Layer 9 of a small transformer language model trained on English Wikipedia (12 layers, counted from 0, width 96).
A neuron's activation on a vector x is SiLU(gate . x) times (in . x), where the dot is the dot product.

Input weights of the MLP neurons that the questions are about. A number n stands for n times 0.0067.
n0 gate: 27 48 -15 3 11 -30 15 13 -20 13 -3 -11 -39 -20 18 8 29 -36 4 -15 -13 3 35 -18 22 -38 -3 -56 -25 -15 24 1 57 -19 -7 -56 2 -7 33 -5 -11 8 4 26 -7 -9 -15 52 -8 2 12 -5 -31 8 20 -16 -18 -78 -1 -46 -7 19 19 15 6 3 27 -9 -5 -25 -25 10 69 40 66 7 2 15 -55 18 -5 52 18 -74 17 -30 -42 -24 -51 36 15 -32 -45 -13 -4 -39
n22 gate: -3 -67 48 -12 50 -27 -2 68 61 14 43 -3 -26 10 18 -17 26 5 -5 -10 -12 35 16 -19 0 -33 8 9 23 6 -3 -32 5 -33 -7 -2 9 -4 21 8 -2 -20 59 -30 9 25 35 -4 4 18 3 -14 3 16 54 -17 -50 2 -15 -16 40 25 53 -15 32 -25 63 -21 -11 43 45 40 -23 31 1 -51 8 -44 -2 31 -14 22 11 -14 4 -18 7 49 -32 -50 2 -2 25 -49 36 -3
n64 gate: -50 0 -26 -2 -70 -18 8 -42 -4 -28 20 -24 -28 28 -13 -3 9 -39 -7 60 9 10 11 3 -2 7 -2 3 43 -30 -25 14 -6 0 -38 -29 0 -1 -36 -7 27 19 36 4 7 22 -15 47 -57 16 -72 27 -16 -28 26 -16 -34 -2 -8 -45 33 -66 44 -6 28 12 -15 -26 -7 6 -24 32 -20 -27 -8 36 27 14 -25 23 7 -36 37 -29 -35 11 -19 -6 2 7 -43 6 6 29 7 -15
n79 gate: 33 -21 -19 -5 -7 -29 -20 -8 -24 25 -35 12 36 -14 7 1 -1 8 -23 7 -55 -5 -43 8 33 2 9 -27 -15 0 70 7 -13 -17 -81 -57 52 -3 28 31 0 -33 8 5 53 -3 12 -13 52 -19 42 -19 -3 -42 -5 -12 -4 20 32 16 17 -4 8 -53 -5 -15 -4 -3 -11 -22 21 20 25 -29 -31 -15 30 -45 27 29 -1 15 12 -37 -2 1 -22 -2 17 -5 15 14 7 30 45 -44
n83 gate: -32 5 15 12 -34 12 23 -10 4 -9 -15 -17 -18 36 13 -15 1 -18 3 -6 -30 38 22 42 -33 11 33 17 11 -10 3 28 -5 -4 -9 -45 11 -12 34 -46 -39 -25 10 2 -29 -19 62 34 -62 1 -15 25 -9 1 -8 -24 -38 10 -14 -47 28 1 16 48 -24 -1 -3 -14 -6 21 -44 -12 -8 42 -28 5 -9 11 1 47 -2 22 17 9 33 11 -52 -10 46 41 -10 -28 -10 2 -5 -60
n89 gate: 8 -21 -29 20 -46 44 -26 19 40 -42 35 -3 -1 -44 -21 11 9 1 52 -11 -6 -33 -16 -18 18 -24 -8 6 22 6 14 -51 -15 15 10 21 52 -31 16 -43 3 -24 61 60 -31 11 -16 -60 -44 15 7 2 -36 -22 9 22 3 8 0 30 -27 20 -22 3 -52 -17 -16 13 -26 -51 -1 11 18 2 5 11 -9 -32 30 18 -21 3 -68 -42 -15 12 -15 19 3 -12 15 -13 -4 -12 16 -54
n111 gate: -46 -46 18 -12 25 -40 49 -6 -40 17 13 17 -1 30 -18 35 9 -23 -48 6 5 50 55 -8 37 -11 -17 -36 46 46 -28 -35 18 -31 -10 -5 -23 -10 -14 11 -33 56 -4 9 23 -18 12 -18 -8 4 32 49 -32 -1 2 20 -5 -9 -17 21 33 9 -9 33 -31 3 22 21 -22 0 -4 9 -12 18 -10 39 -16 -86 42 -10 19 -14 10 10 -21 8 30 29 -21 42 3 30 -30 -9 -9 16
n132 gate: -3 3 -11 10 54 -2 -34 -9 -42 -18 -8 10 -6 -6 -2 -50 -2 24 30 15 21 4 25 29 -3 60 13 -59 -9 -18 -5 51 14 -6 -12 29 0 22 -4 -3 32 -19 -1 -25 16 17 -15 22 -26 29 64 7 -5 31 46 35 15 33 5 -21 26 6 8 9 72 -54 2 -35 -31 1 42 -6 -7 1 28 14 10 -9 29 22 15 -45 -23 -2 31 11 -2 15 27 64 51 8 -15 11 -24 -18
n138 gate: -21 8 20 -18 31 1 -2 -21 -9 67 57 23 42 -23 -33 27 21 -13 17 9 -44 44 -17 60 -15 8 14 -30 -10 54 9 -20 8 -16 0 4 31 3 -24 -14 4 -20 -2 -27 23 21 14 -35 -38 8 21 41 28 28 -2 -15 -2 -36 -8 12 34 -17 31 7 -21 -65 -34 22 -15 12 -12 -22 70 7 41 -9 3 -46 -13 -8 46 -6 -59 10 11 28 9 -11 12 -11 -42 9 54 5 7 -9
n155 gate: -7 -56 -2 -20 13 1 -31 -30 -19 16 22 -14 -54 37 -8 10 40 20 -7 38 0 -21 27 -2 58 33 -46 2 1 17 -28 -13 -9 -18 10 -23 -28 59 8 -49 8 19 31 20 6 13 -11 -30 -51 -42 -9 66 -4 -1 -27 0 -46 25 16 -14 2 -20 20 9 -17 -9 -13 -3 -27 -2 8 -14 49 20 -11 -11 22 -15 -2 20 -8 27 -19 -6 4 -15 25 -31 8 41 19 16 22 67 -27 -33
n163 gate: 38 -17 -15 10 43 -12 -7 -10 44 -46 -8 42 18 18 20 -51 -38 -43 11 -26 -16 -7 -1 27 -25 2 -25 27 2 19 29 -35 0 33 31 -10 4 -16 30 -22 10 13 -13 16 1 6 -1 23 18 24 49 -14 -1 -11 5 -41 -4 -34 -17 -17 -2 41 1 -12 7 -84 -6 21 0 29 11 18 1 -1 13 -38 10 -61 -13 -19 -5 25 -30 21 -10 -17 -9 -11 31 -38 33 -16 -17 -17 21 18
n182 gate: 23 -41 4 4 -12 -8 -5 10 5 -6 7 -49 5 -24 -35 -17 36 -72 -29 39 -36 -27 -40 -21 38 51 9 5 30 42 -27 21 2 25 -29 -17 7 -1 -2 23 48 32 -17 -13 74 5 27 -13 7 28 -13 -1 8 -13 13 12 -5 11 7 20 11 15 8 3 -15 15 5 47 -14 36 1 -35 45 15 31 -3 26 -7 -15 -7 -9 -17 44 -24 -11 -31 4 1 20 -12 10 26 -34 -24 -19 7
n273 gate: -25 -4 38 30 -13 -8 -5 18 22 36 32 12 7 6 6 34 -25 8 -29 -40 25 -11 -4 -35 3 68 13 -17 -17 -1 19 28 -2 23 1 -15 27 -7 7 -14 -17 -33 18 -36 -9 40 26 -36 9 3 19 -45 17 -1 13 -20 -48 -7 -18 -1 -26 6 -21 29 29 -31 -24 3 20 3 -18 2 -7 -20 -19 -3 24 28 8 29 -35 1 -13 10 -18 -13 3 -14 5 -18 -14 30 -12 -32 -53 7
n281 gate: 20 -30 13 3 2 21 -56 57 -46 20 10 -42 -3 21 58 24 10 4 -17 0 12 21 17 16 1 -3 -24 20 -1 -8 15 -2 53 -37 15 1 2 -49 7 2 -7 42 -6 53 -17 -7 0 35 -19 -43 18 -29 -10 -5 32 36 41 -11 -29 -32 17 -36 95 18 -5 16 25 27 -6 9 18 20 -2 -23 8 -19 -26 -71 10 -19 37 -13 24 34 -8 -40 28 -5 -3 13 67 35 11 6 4 10
n313 gate: 39 -37 -44 58 13 -18 10 -40 -21 44 26 62 -25 -12 -8 -51 9 16 -39 32 -1 2 -3 2 19 5 2 17 -13 11 -3 -7 36 53 -27 51 -3 -67 34 35 -2 2 37 20 25 54 -28 22 39 -36 -18 -19 -10 -16 -18 9 50 -23 -23 -10 10 -2 -7 -48 27 -13 29 26 -17 -34 -20 14 -32 70 -10 -4 -20 26 32 15 6 2 6 -17 18 44 -33 -26 -30 -34 12 -22 2 -6 6 14
n379 gate: 32 -26 13 -52 33 5 -7 20 45 -33 -19 -25 13 0 -3 12 23 -72 25 -5 25 -3 -8 12 6 -2 -8 -23 -12 20 -7 -20 -19 -39 -52 -2 20 4 -3 -32 3 17 -26 -20 1 26 -1 -15 3 -17 34 -22 33 -3 -10 -15 -10 8 -3 14 13 -8 28 -34 -1 -2 15 15 15 28 17 -2 -37 34 1 -6 -29 -40 -1 -51 13 -17 -7 1 16 -13 -17 0 22 -34 9 -28 -12 24 -8 -27
n0 in: 61 24 -42 -1 -8 -30 -25 7 -19 8 18 11 -23 51 -2 53 5 33 -30 51 -76 17 37 -13 -20 -12 3 -18 -10 47 41 27 -26 -17 -8 0 17 2 65 5 -38 -39 -16 36 -52 -34 10 56 12 12 -28 7 4 8 2 7 -36 15 0 -30 -18 28 35 35 -14 15 -36 -25 -4 -2 15 37 23 -13 53 22 8 23 6 9 -52 35 18 -69 12 33 4 -26 -28 -7 -10 15 -6 -60 45 28
n22 in: -12 -5 5 9 -8 66 -13 10 25 -56 -33 40 -3 -20 -7 -13 -16 3 -19 -2 -31 3 -32 19 29 -6 33 17 44 36 47 -28 36 -17 20 -31 -57 3 52 -48 30 11 41 20 28 34 2 71 -11 -12 -13 -9 5 21 47 49 -17 31 -17 14 -10 -40 1 -15 -37 35 17 10 -15 16 -69 12 1 -17 -35 -16 -25 -3 -50 71 3 -2 7 17 39 -18 -29 5 29 0 39 -17 2 -34 50 -11
n64 in: -56 2 -2 -12 6 -33 10 22 -25 -17 12 -10 -35 22 -45 -10 52 13 -18 44 -20 23 13 -16 18 12 -45 -26 -8 6 6 -19 9 -19 0 23 -9 33 30 29 -20 -2 17 -2 -16 -62 49 -23 -6 1 -12 -12 31 -26 20 -1 -8 25 8 61 -5 -45 29 27 7 4 6 16 -45 -41 12 16 7 -26 12 8 17 -29 -25 -3 -25 -48 -48 3 -1 -47 24 -24 -5 -6 21 31 33 12 38 -40
n79 in: 28 23 68 32 50 -9 -15 -3 20 37 34 -53 10 -63 -22 2 -4 -8 3 -20 -23 -6 11 -2 16 -16 23 -5 -12 36 4 5 5 6 -5 -82 48 29 0 9 -29 2 -33 1 -12 24 12 -15 36 8 -13 21 -23 11 -4 2 12 17 60 3 -3 35 -50 -35 -24 -14 -25 2 -3 -80 -2 -24 18 31 23 9 25 61 4 -15 3 8 -66 -44 -30 -11 44 48 -14 -22 -10 -23 -6 20 -17 2
n83 in: -4 -14 23 27 12 -24 38 11 31 -7 -42 -9 -25 61 2 -11 -15 -39 -20 32 -21 5 12 4 5 -15 6 -1 1 23 -13 3 -5 35 17 -32 54 12 -28 -35 -7 -11 14 -34 7 50 -16 46 -24 13 6 -1 1 11 27 -49 -6 -1 -19 -22 8 -36 33 13 -4 -23 36 27 14 10 -18 27 -28 -22 5 6 12 -2 17 0 16 1 7 12 -7 -5 -55 -8 -44 64 -25 -3 17 2 20 -21
n89 in: 10 19 13 20 -24 49 -36 27 -16 8 4 83 9 2 -10 -20 -52 -10 0 -7 15 -7 49 -45 -8 28 -6 57 -12 28 -9 12 -8 18 38 -18 -8 39 -33 -9 -37 12 -33 -11 -7 12 -38 -26 -15 10 -8 5 31 39 -15 1 21 -3 8 30 -11 -11 -6 7 15 27 -10 -28 65 -1 -19 29 -19 49 -16 -43 -5 12 -4 -46 -19 24 20 -7 -41 -3 -25 -8 -15 0 26 -2 18 34 -9 -28
n111 in: -3 -25 30 -56 -25 -21 40 0 11 14 45 14 -15 23 6 32 24 9 22 37 -17 -34 21 -35 -20 13 14 -24 -42 -16 -40 28 17 11 -52 -6 -45 6 -2 20 41 22 29 -12 20 90 -21 -3 -36 -1 -1 -27 -6 -57 47 -11 36 -9 -17 -16 -27 -11 -24 24 -41 30 -40 -1 23 13 -29 56 7 12 10 -36 3 -33 -13 26 22 18 -10 -13 5 -3 -7 -34 -33 3 7 -18 -18 -35 -13 53
n132 in: 1 -8 -44 14 63 11 -27 -25 -15 25 4 5 -8 -18 10 44 48 -32 -7 -26 -13 35 -4 -32 2 -20 77 4 34 21 -12 -19 -40 -33 -9 -20 15 -7 29 -4 -36 58 -9 44 39 -27 42 -36 -14 7 30 -18 -8 34 17 -6 42 30 -27 -27 -68 -21 -39 16 -52 -27 -31 53 -24 54 -10 -18 40 -29 19 15 16 6 12 41 2 -7 31 0 -10 -19 -11 -26 -41 -22 -21 -18 -35 -31 -17 39
n138 in: 12 39 9 -66 -45 35 50 -1 -6 45 -4 -27 -31 -12 3 14 20 -10 -10 12 5 20 -9 25 -22 -32 60 41 -24 24 32 4 -4 -45 -13 -12 47 -4 -10 -32 4 -35 -4 15 -25 -33 -33 -16 -90 -13 35 -51 22 -9 9 -18 -9 -42 31 31 -23 -43 10 -30 -19 13 -3 -51 -11 -28 19 -58 39 -25 5 -16 -12 -20 -23 -35 49 -7 -48 1 69 13 -55 12 -22 -12 11 -6 6 4 -23 -17
n155 in: 6 34 22 -31 61 42 14 -11 41 -13 37 -26 43 -45 8 -2 -36 -27 -21 28 8 -50 -23 6 9 -76 -24 12 -7 8 -25 -31 -31 -3 -52 35 -7 42 -17 -43 35 -9 -23 33 -21 -6 6 7 58 25 2 -66 9 21 32 -33 -67 -4 -2 -62 8 -30 20 20 3 5 4 -13 5 -49 36 5 -14 10 -1 21 -27 23 -3 19 5 -9 51 -5 14 14 8 27 -37 -9 30 23 8 -24 -10 19
n163 in: -54 23 -8 24 -24 -26 19 22 -2 40 20 -6 -33 24 -44 0 1 -31 14 -18 -2 2 -9 6 -35 -29 22 -30 21 -24 -48 23 0 0 9 0 -3 36 29 5 -2 15 47 -37 -10 -46 -21 -5 14 -30 21 49 -36 -17 -32 6 37 3 -50 12 -19 -44 51 9 11 4 18 30 30 -20 -11 -23 -26 32 22 -19 50 24 -15 14 47 -19 24 -22 -37 -40 -4 23 -22 -9 13 20 1 2 28 0
n182 in: -53 -48 -17 -10 23 -1 15 -15 -28 -27 -15 33 0 75 -6 -17 -10 41 33 32 29 12 -11 -13 55 -35 7 46 27 -31 -27 6 -41 24 57 -12 -14 -6 25 11 -14 2 -2 39 32 -13 -31 15 33 21 -36 -24 31 18 -11 -30 10 -15 2 2 37 39 18 30 32 -11 31 0 2 0 -54 -9 -2 4 5 38 -14 -11 -49 18 -29 -28 -9 -22 -4 -11 -23 10 32 10 -16 50 2 -62 -7 21
n273 in: 23 -17 -18 -15 32 15 6 -30 33 -8 5 60 -8 -12 -15 -8 17 21 38 4 -23 -21 -52 7 22 -39 45 6 39 22 -10 -11 6 -17 10 16 -29 7 4 26 -18 -9 24 10 -18 -24 1 44 -5 10 -53 5 -21 14 38 28 -38 7 8 6 26 -20 5 -23 -1 -14 -28 17 -13 16 53 4 19 -38 17 -32 34 38 21 -17 -4 -6 -6 22 -45 17 2 23 -12 4 -45 -21 -9 -7 43 -9
n281 in: -11 7 -3 23 9 -38 -8 42 -51 2 17 -22 22 -32 3 -14 2 -16 -28 -11 8 -36 -34 3 -31 -34 -27 34 -17 41 -24 -20 -22 -43 -19 36 9 10 -27 10 -27 19 2 35 -20 -23 54 27 -12 -34 -14 8 32 32 31 29 37 0 -5 3 9 9 51 17 -9 -14 54 8 -27 15 -45 -23 10 -5 -4 2 -26 -16 -19 -20 53 38 28 -23 30 6 55 15 9 25 -6 37 -31 -3 -37 -8
n313 in: 17 -22 19 39 41 12 32 9 -26 -28 -35 5 -54 19 -8 2 11 35 22 8 -31 -68 -39 10 -7 -64 20 -89 7 30 -35 -13 -34 -41 -43 20 -48 0 42 29 40 24 6 -35 -10 -2 -7 -4 42 -15 -35 34 39 -37 32 -18 16 31 -88 -4 -25 -41 43 3 50 -13 -19 1 -3 -20 42 0 -38 15 -7 20 22 33 -4 -3 34 9 -7 -19 -29 3 -4 -24 -32 -59 -16 2 -35 59 -26 -14
n379 in: 35 16 -43 -33 -23 48 -13 -35 -16 16 -44 -26 36 26 -36 -4 -17 -39 7 -3 19 -12 -17 -36 -5 24 16 26 49 18 17 -28 4 -5 12 -16 7 -3 -12 -18 24 11 -6 -9 -1 6 -28 58 -4 -1 22 -20 30 35 17 -17 1 -45 -15 8 9 13 10 23 -9 0 0 1 -27 37 -62 -39 -5 47 11 -11 23 12 8 1 9 -30 -5 -1 7 -12 53 -12 -7 -29 -4 -1 4 -27 -4 6

Each question shows a token from some text and the vector x that enters the MLP there. A number n stands for n times 0.052.

"and": 1 18 -5 -7 2 -16 -28 6 -30 -2 -10 28 -1 -5 -17 8 22 25 4 -18 -3 -3 8 30 -1 9 -12 18 29 -24 -20 34 -12 15 18 -33 -15 5 22 17 2 4 -14 -37 2 -4 34 -8 0 39 -19 -5 14 -16 -5 -23 -24 12 -2 3 -2 25 -5 25 -8 -3 -6 44 15 -7 -7 16 -27 -8 -35 -26 -12 2 -26 -8 3 27 -11 20 -19 2 65 23 -35 -33 34 6 -19 31 -11 10
The three highest activations, in order: n138, n163, n83

" R": 0 28 7 -5 -11 -11 0 4 2 -24 10 -29 28 3 -52 1 0 21 -6 -28 8 19 6 13 -15 24 12 6 -3 -22 9 -4 -20 0 34 -6 3 -7 1 -13 6 11 -9 -10 15 -27 14 2 19 15 -9 2 30 -19 -7 -7 -2 -7 4 25 -7 6 -8 16 -6 33 19 50 17 8 31 3 -47 3 -22 -11 -44 9 6 -2 -6 24 -8 34 9 21 10 18 -34 -5 19 -9 3 36 -6 2
Which neuron lights up most? n182

" |": -7 26 5 25 -12 -19 22 -19 -21 -17 -12 13 15 -8 -47 -3 -6 -14 -15 6 14 -3 0 13 -8 -7 3 -5 16 -51 2 23 -25 -33 16 -6 -12 -7 0 18 -4 -7 -3 10 -9 -11 -6 -13 18 -24 6 16 23 1 5 -42 -31 -16 14 43 -12 -14 20 -12 0 27 9 3 6 -8 -20 -24 -4 5 -4 0 -23 32 23 18 -5 2 0 19 -23 28 23 23 13 17 20 -33 22 -9 -30 46
The three highest activations, in order: n132, n0, n22

" d": -19 5 -2 9 38 -31 -19 -1 -8 -12 -2 5 -5 13 -32 27 4 5 12 7 0 26 -2 20 34 -12 -10 -6 -7 -10 -2 10 -26 -11 18 6 15 -32 27 -6 -9 -35 9 5 24 -18 46 -30 10 -15 -2 10 21 -26 3 -7 -7 7 9 -7 -3 5 6 13 3 30 41 39 2 41 14 14 -69 2 -5 -13 -38 14 11 7 -5 46 -4 24 26 6 17 15 -10 5 20 11 36 8 -7 18
Which neuron lights up most? n281

"ver": -24 -46 -19 -23 22 10 43 1 -6 0 -24 21 5 -30 -23 -6 16 -4 49 -5 13 23 6 23 -14 9 36 5 -1 5 -11 39 -25 1 17 -3 -22 10 -4 -12 8 -27 -1 10 15 -42 -5 1 -3 -25 19 -28 -8 2 14 -12 -7 -29 17 8 -19 14 41 -9 -20 5 -18 9 -5 -12 8 -7 34 -3 -35 -16 -10 12 25 35 32 0 10 20 -30 -22 17 -4 -25 -18 -12 -36 10 16 12 10
The most active neuron and its activation: n138, at about 5.7

"\n": -17 20 4 -11 -20 -18 -22 3 -4 -6 4 -11 -2 -19 -48 -21 13 -20 0 -6 -29 -12 -4 33 -2 2 18 -1 22 -20 25 37 5 -18 -12 24 -6 -16 -4 13 -26 -26 28 32 4 -38 3 9 6 4 -7 14 23 2 20 -20 26 -15 -7 15 -12 -6 16 6 -14 23 -7 31 6 11 -10 11 -7 -24 14 -6 -32 45 -2 23 2 49 9 20 -18 -7 2 14 27 21 15 -12 -13 -3 2 -5
The most active neuron and its activation: n0, at about 1.7

"ing": -26 -15 -11 -3 36 2 36 -31 -28 -18 -18 0 11 9 -12 -9 28 -19 15 12 -9 9 -6 33 -1 -2 -29 -20 27 -36 3 59 13 -21 11 -5 0 -29 27 6 12 -16 39 13 -8 29 2 4 -4 -5 8 -5 33 -39 13 -34 18 -13 15 19 -1 11 16 -4 -11 3 -10 22 4 14 6 -6 9 -19 -16 10 -15 56 19 21 1 29 8 16 -8 0 13 -3 -5 -6 -8 -12 8 -16 4 12
Which neuron lights up most? n313

"4": -12 -3 -10 17 8 -12 14 -13 -7 -18 -2 -1 -16 2 -19 -8 -2 25 7 -14 -17 -6 7 -13 -37 -14 11 -25 49 -27 -3 -16 -5 -16 4 -13 -3 -10 -4 -16 -13 -25 4 12 -18 2 -26 14 12 -33 -8 -12 5 -16 4 -33 -19 20 41 21 0 -3 33 -10 -18 -19 -18 -20 21 -7 31 -17 -37 -2 -6 -9 -33 45 5 12 -17 22 9 50 -1 -27 -10 20 -4 36 22 -17 24 -11 -21 23
The most active neuron and its activation: n83, at about 1.9

" \"": -16 11 5 -1 1 -7 7 -9 7 -27 16 -17 -7 -4 -18 -18 -2 -5 -1 15 -2 2 -10 3 16 40 18 -11 14 -33 12 22 -16 -18 19 -8 20 19 17 37 -18 -27 0 39 16 -51 -24 -27 -3 8 -22 -2 46 -7 -3 -42 13 -4 13 -3 19 5 27 32 -7 18 4 36 6 -9 -1 -10 9 -5 13 1 -19 53 -18 37 -3 22 16 30 12 12 -6 35 20 8 -6 7 -9 0 6 27
The most active neuron and its activation: n182, at about 8.4

"in": 7 -38 -40 -29 -4 -3 41 -30 -43 -25 7 -9 22 3 5 -13 9 14 2 -34 8 -11 -21 22 3 19 -4 3 2 -33 -12 30 -14 3 5 29 11 -9 18 12 -6 17 -43 -23 6 -16 -21 -10 14 -21 -12 11 28 -18 10 1 -15 -19 30 23 8 2 7 -1 -20 9 -30 8 0 23 -11 28 -31 5 -28 -27 -13 19 -20 -22 -5 15 20 14 -1 13 11 1 -28 -48 2 -43 9 26 -10 -14
The two highest activations, in order: n313, n379

"f": -11 19 -15 -2 1 -24 -11 20 -2 -20 2 34 34 -37 -15 -23 2 6 16 -12 -11 -21 -15 -2 -1 35 -23 -9 8 -15 15 5 -22 7 12 -30 -34 -9 36 41 -36 20 -5 -22 14 -46 -5 14 3 -15 -27 -11 25 5 2 -10 14 23 40 -9 -3 29 -22 20 22 13 22 13 15 12 -6 -20 -30 -4 -23 -21 -1 3 -12 7 25 -12 44 -26 -1 32 22 27 -1 -7 -21 16 -26 26 -14 23
Which neuron lights up most? n182

"ot": -20 17 -31 11 22 6 17 1 -19 -9 0 19 -10 3 10 6 9 32 4 -22 -9 -3 22 -1 -5 -23 -28 13 -9 -24 -19 -24 10 -7 0 -21 -12 15 34 21 -1 -37 16 38 -5 -33 14 13 -1 18 -16 -21 16 -20 10 -9 -12 -30 24 16 16 27 -27 -8 -14 21 -13 19 -2 7 28 17 19 7 -39 3 -55 -1 -22 -8 8 27 -18 34 -5 30 8 63 -5 3 13 -24 7 -12 8 5
Which neuron lights up most? n22

"t": 2 4 -26 12 18 -33 2 -6 2 17 -11 10 29 -26 1 7 13 1 23 6 -40 7 29 26 2 8 7 -3 13 -43 -15 26 2 -33 11 -11 -7 -44 55 -13 35 -16 -29 4 -10 -21 6 11 22 6 -5 -24 41 -20 -20 1 7 12 -11 16 11 8 -5 20 -10 -4 -26 16 15 40 17 -15 -65 3 -20 -34 -6 -3 1 -25 29 -25 36 16 -23 -4 15 -6 0 8 18 -22 5 -1 -24 -8
The most active neuron and its activation: n163, at about 1.6

" and": -8 -24 -6 25 9 -2 26 5 -2 -1 7 17 12 12 -28 -8 16 -38 -4 -14 3 19 -9 0 -5 11 1 -12 8 -56 -15 21 -11 13 -12 20 -6 -6 12 1 -14 -20 -20 -1 -5 -37 -26 -24 4 -37 -14 -26 -7 -24 10 17 9 0 -2 22 -14 -5 3 27 -1 1 -6 44 -1 31 0 -17 -18 12 -24 -11 -6 54 15 7 19 10 -7 -26 20 1 47 25 6 14 49 21 4 -18 8 1
The most active neuron and its activation: n182, at about 0.92

"art": 8 6 6 -25 1 -24 -18 11 5 -44 21 18 3 -8 -25 -7 39 28 16 -25 10 -8 9 -3 -28 3 4 18 -11 -32 -18 -12 14 -2 -5 -9 -22 7 8 23 -11 -13 -15 3 -7 -8 -12 -19 45 19 9 17 33 -14 -16 -36 22 8 -8 -12 -28 33 -5 18 4 14 -67 11 -24 2 10 -2 -37 -1 2 -34 -28 13 -13 7 41 -5 4 -2 -13 3 25 20 -4 -28 38 -16 15 17 21 21
The most active neuron and its activation: n163, at about 2.8

"h": -1 28 8 -4 6 -6 7 26 8 10 -12 1 -7 5 -27 14 12 -8 -9 -9 17 -13 -7 20 -4 24 23 1 -3 -16 -51 -11 -34 -13 15 -21 -16 21 21 -2 3 -17 -19 7 7 -1 -2 0 -8 -26 -7 32 8 -26 10 -4 -22 19 0 13 21 37 -23 -4 -2 25 3 63 23 10 -10 -17 -53 -27 -19 -31 -16 -1 -16 32 6 14 -9 13 -1 -5 14 19 -25 33 29 -24 -37 21 -6 26
Which neuron lights up most? n111

"he": -7 8 -9 4 1 -25 41 -18 -25 0 10 -12 38 -17 -10 -10 49 22 21 -19 -1 4 7 -4 6 30 -2 11 -2 -19 -10 -23 -13 6 22 37 -4 35 0 -22 9 -20 -23 7 -18 -2 -15 -28 -21 1 -26 -16 9 16 37 -11 0 20 2 -25 21 13 14 14 -20 6 -31 34 -2 19 6 -9 -24 -22 -37 -32 -9 42 -4 31 13 -3 3 2 -21 42 10 -11 -16 -21 3 -44 -1 20 -12 -14
Which neuron lights up most? n155

"al": -18 -10 -9 18 27 -20 18 -8 -17 -26 -4 -20 21 8 -13 12 -13 20 36 19 -19 9 18 12 -27 -4 -31 18 14 -45 20 13 -32 -25 25 4 29 2 30 -30 2 -16 32 6 -1 32 -12 -4 -5 11 30 -11 36 -27 2 -8 19 -11 25 16 -10 -1 -24 8 -11 20 -34 23 13 25 -4 -28 -4 -30 10 4 12 24 26 10 38 -1 -6 19 -2 10 -3 41 -2 -17 13 11 53 -9 2 -22
Which neuron lights up most? n138

" A": 12 12 -8 -6 -3 -5 5 -26 21 7 -3 -15 45 -7 -29 2 7 -4 17 -4 18 31 0 30 9 -1 22 -3 32 -10 12 19 -20 -50 24 -11 13 4 5 2 6 -14 -30 6 -4 2 11 -5 -28 -5 -4 -11 21 -36 -5 -38 -10 -5 16 18 -1 -2 -10 12 -3 5 41 63 13 -4 21 4 -18 -6 -12 -17 -22 45 3 8 2 6 13 26 4 -5 21 -5 -26 2 18 -8 8 34 11 4
Which neuron lights up most? n379

" ": 8 -24 15 13 -2 -8 24 -12 6 -4 29 6 -16 -2 -15 20 -1 12 -7 -22 -26 7 -3 4 -34 20 -24 -22 -23 -31 20 4 8 -28 -3 29 19 -3 2 7 3 -6 9 26 8 -23 9 -6 -4 1 -4 -10 41 -17 5 -53 1 3 48 32 11 -15 4 2 -13 23 -6 30 18 3 16 -2 -62 -8 -35 -26 -33 13 -3 -7 9 35 38 26 -1 -15 -24 21 -1 25 6 30 2 1 -2 10
Which neuron lights up most? n281

"ion": -5 -15 11 11 13 -14 4 -25 -6 -30 -36 5 -9 -3 -26 23 28 1 15 36 -23 -27 0 39 -11 -8 2 3 23 -9 -4 30 20 -4 4 26 20 -20 13 -25 21 -20 8 11 0 38 6 -9 -23 9 0 -9 38 -17 22 -10 -13 -17 20 6 -2 21 -4 -19 -22 22 -27 35 19 33 -24 2 -13 4 1 -3 -7 44 26 25 19 7 16 15 5 5 6 -8 -3 -35 -3 -16 29 -24 -30 19
The most active neuron and its activation: n313, at about 3

"l": 25 13 -12 -19 37 12 -9 -10 -17 12 -13 -4 10 10 -22 18 2 3 5 16 12 13 -13 30 -27 22 3 16 6 -25 2 43 -21 -9 10 5 1 6 36 -10 14 26 -3 -5 17 23 1 1 4 5 -13 5 40 -20 14 -17 -5 -26 8 4 17 12 0 3 -22 19 -4 43 24 -4 21 4 -49 -13 -35 -7 -27 37 9 15 19 17 2 31 -7 11 35 33 -10 -34 13 -20 9 25 -38 8
The three highest activations, in order: n379, n313, n64

"re": -7 0 8 4 -26 9 -7 -26 -19 12 -19 22 21 -33 -11 -5 42 1 15 5 38 11 36 51 1 -13 -3 -21 -15 -49 33 11 -22 5 -5 -12 0 -34 -3 15 -13 -26 -23 0 3 -36 -23 -12 -16 -20 4 -7 29 -2 8 -11 -36 19 -23 -12 -23 30 -3 0 -4 33 -6 21 2 -13 41 36 -12 -27 -13 -19 -21 -1 -17 21 23 9 -28 28 -9 25 -14 6 -22 -4 -6 -31 -2 -17 0 -5
Which neuron lights up most? n163

"ment": -14 -6 -13 -6 30 -26 -7 -23 -4 1 -24 -4 2 0 -24 -8 29 2 36 28 3 -2 4 31 -23 38 -10 17 35 -20 4 35 3 -8 17 1 -4 -3 29 8 13 -15 -45 -21 0 29 12 -9 0 7 -1 -20 38 -29 17 -15 -17 -40 -9 10 -4 4 -7 -5 -16 15 -10 41 -8 33 0 -15 -1 -22 -8 -18 -2 42 23 10 -11 8 6 2 -3 -13 8 6 -1 -39 24 -23 15 -31 -1 18
The most active neuron and its activation: n182, at about 2.8

"ou": -3 4 3 14 -8 -18 -5 -8 -10 42 -1 17 5 3 23 -4 18 -44 11 -12 7 20 23 11 -5 0 33 -14 35 -15 -21 39 18 -40 18 10 2 -17 1 -6 -16 -19 -8 12 -7 13 14 -12 -23 12 8 -18 55 8 10 -2 -41 -3 3 35 -15 21 -21 2 19 28 18 16 -9 2 19 28 -4 -23 0 -2 -9 10 -12 32 22 40 -10 -4 13 -12 42 21 -19 34 30 -41 19 -8 17 31
The most active neuron and its activation: n132, at about 2.2

"+": -13 -24 -12 -13 7 -3 47 -35 12 -14 -19 11 -12 4 -27 -5 12 16 -23 -7 -26 -2 4 -7 -40 -1 -36 -7 21 -22 -11 -8 -4 -2 -23 5 26 5 -2 3 -2 5 15 25 -28 -45 -2 3 1 -26 -5 -5 38 -19 21 -27 -37 -7 31 9 6 -16 27 -14 5 10 -20 27 14 32 -8 19 -29 2 -19 -4 -27 35 -17 23 4 5 19 40 -12 6 15 37 4 14 10 -1 -9 -5 -20 17
The two highest activations, in order: n64, n83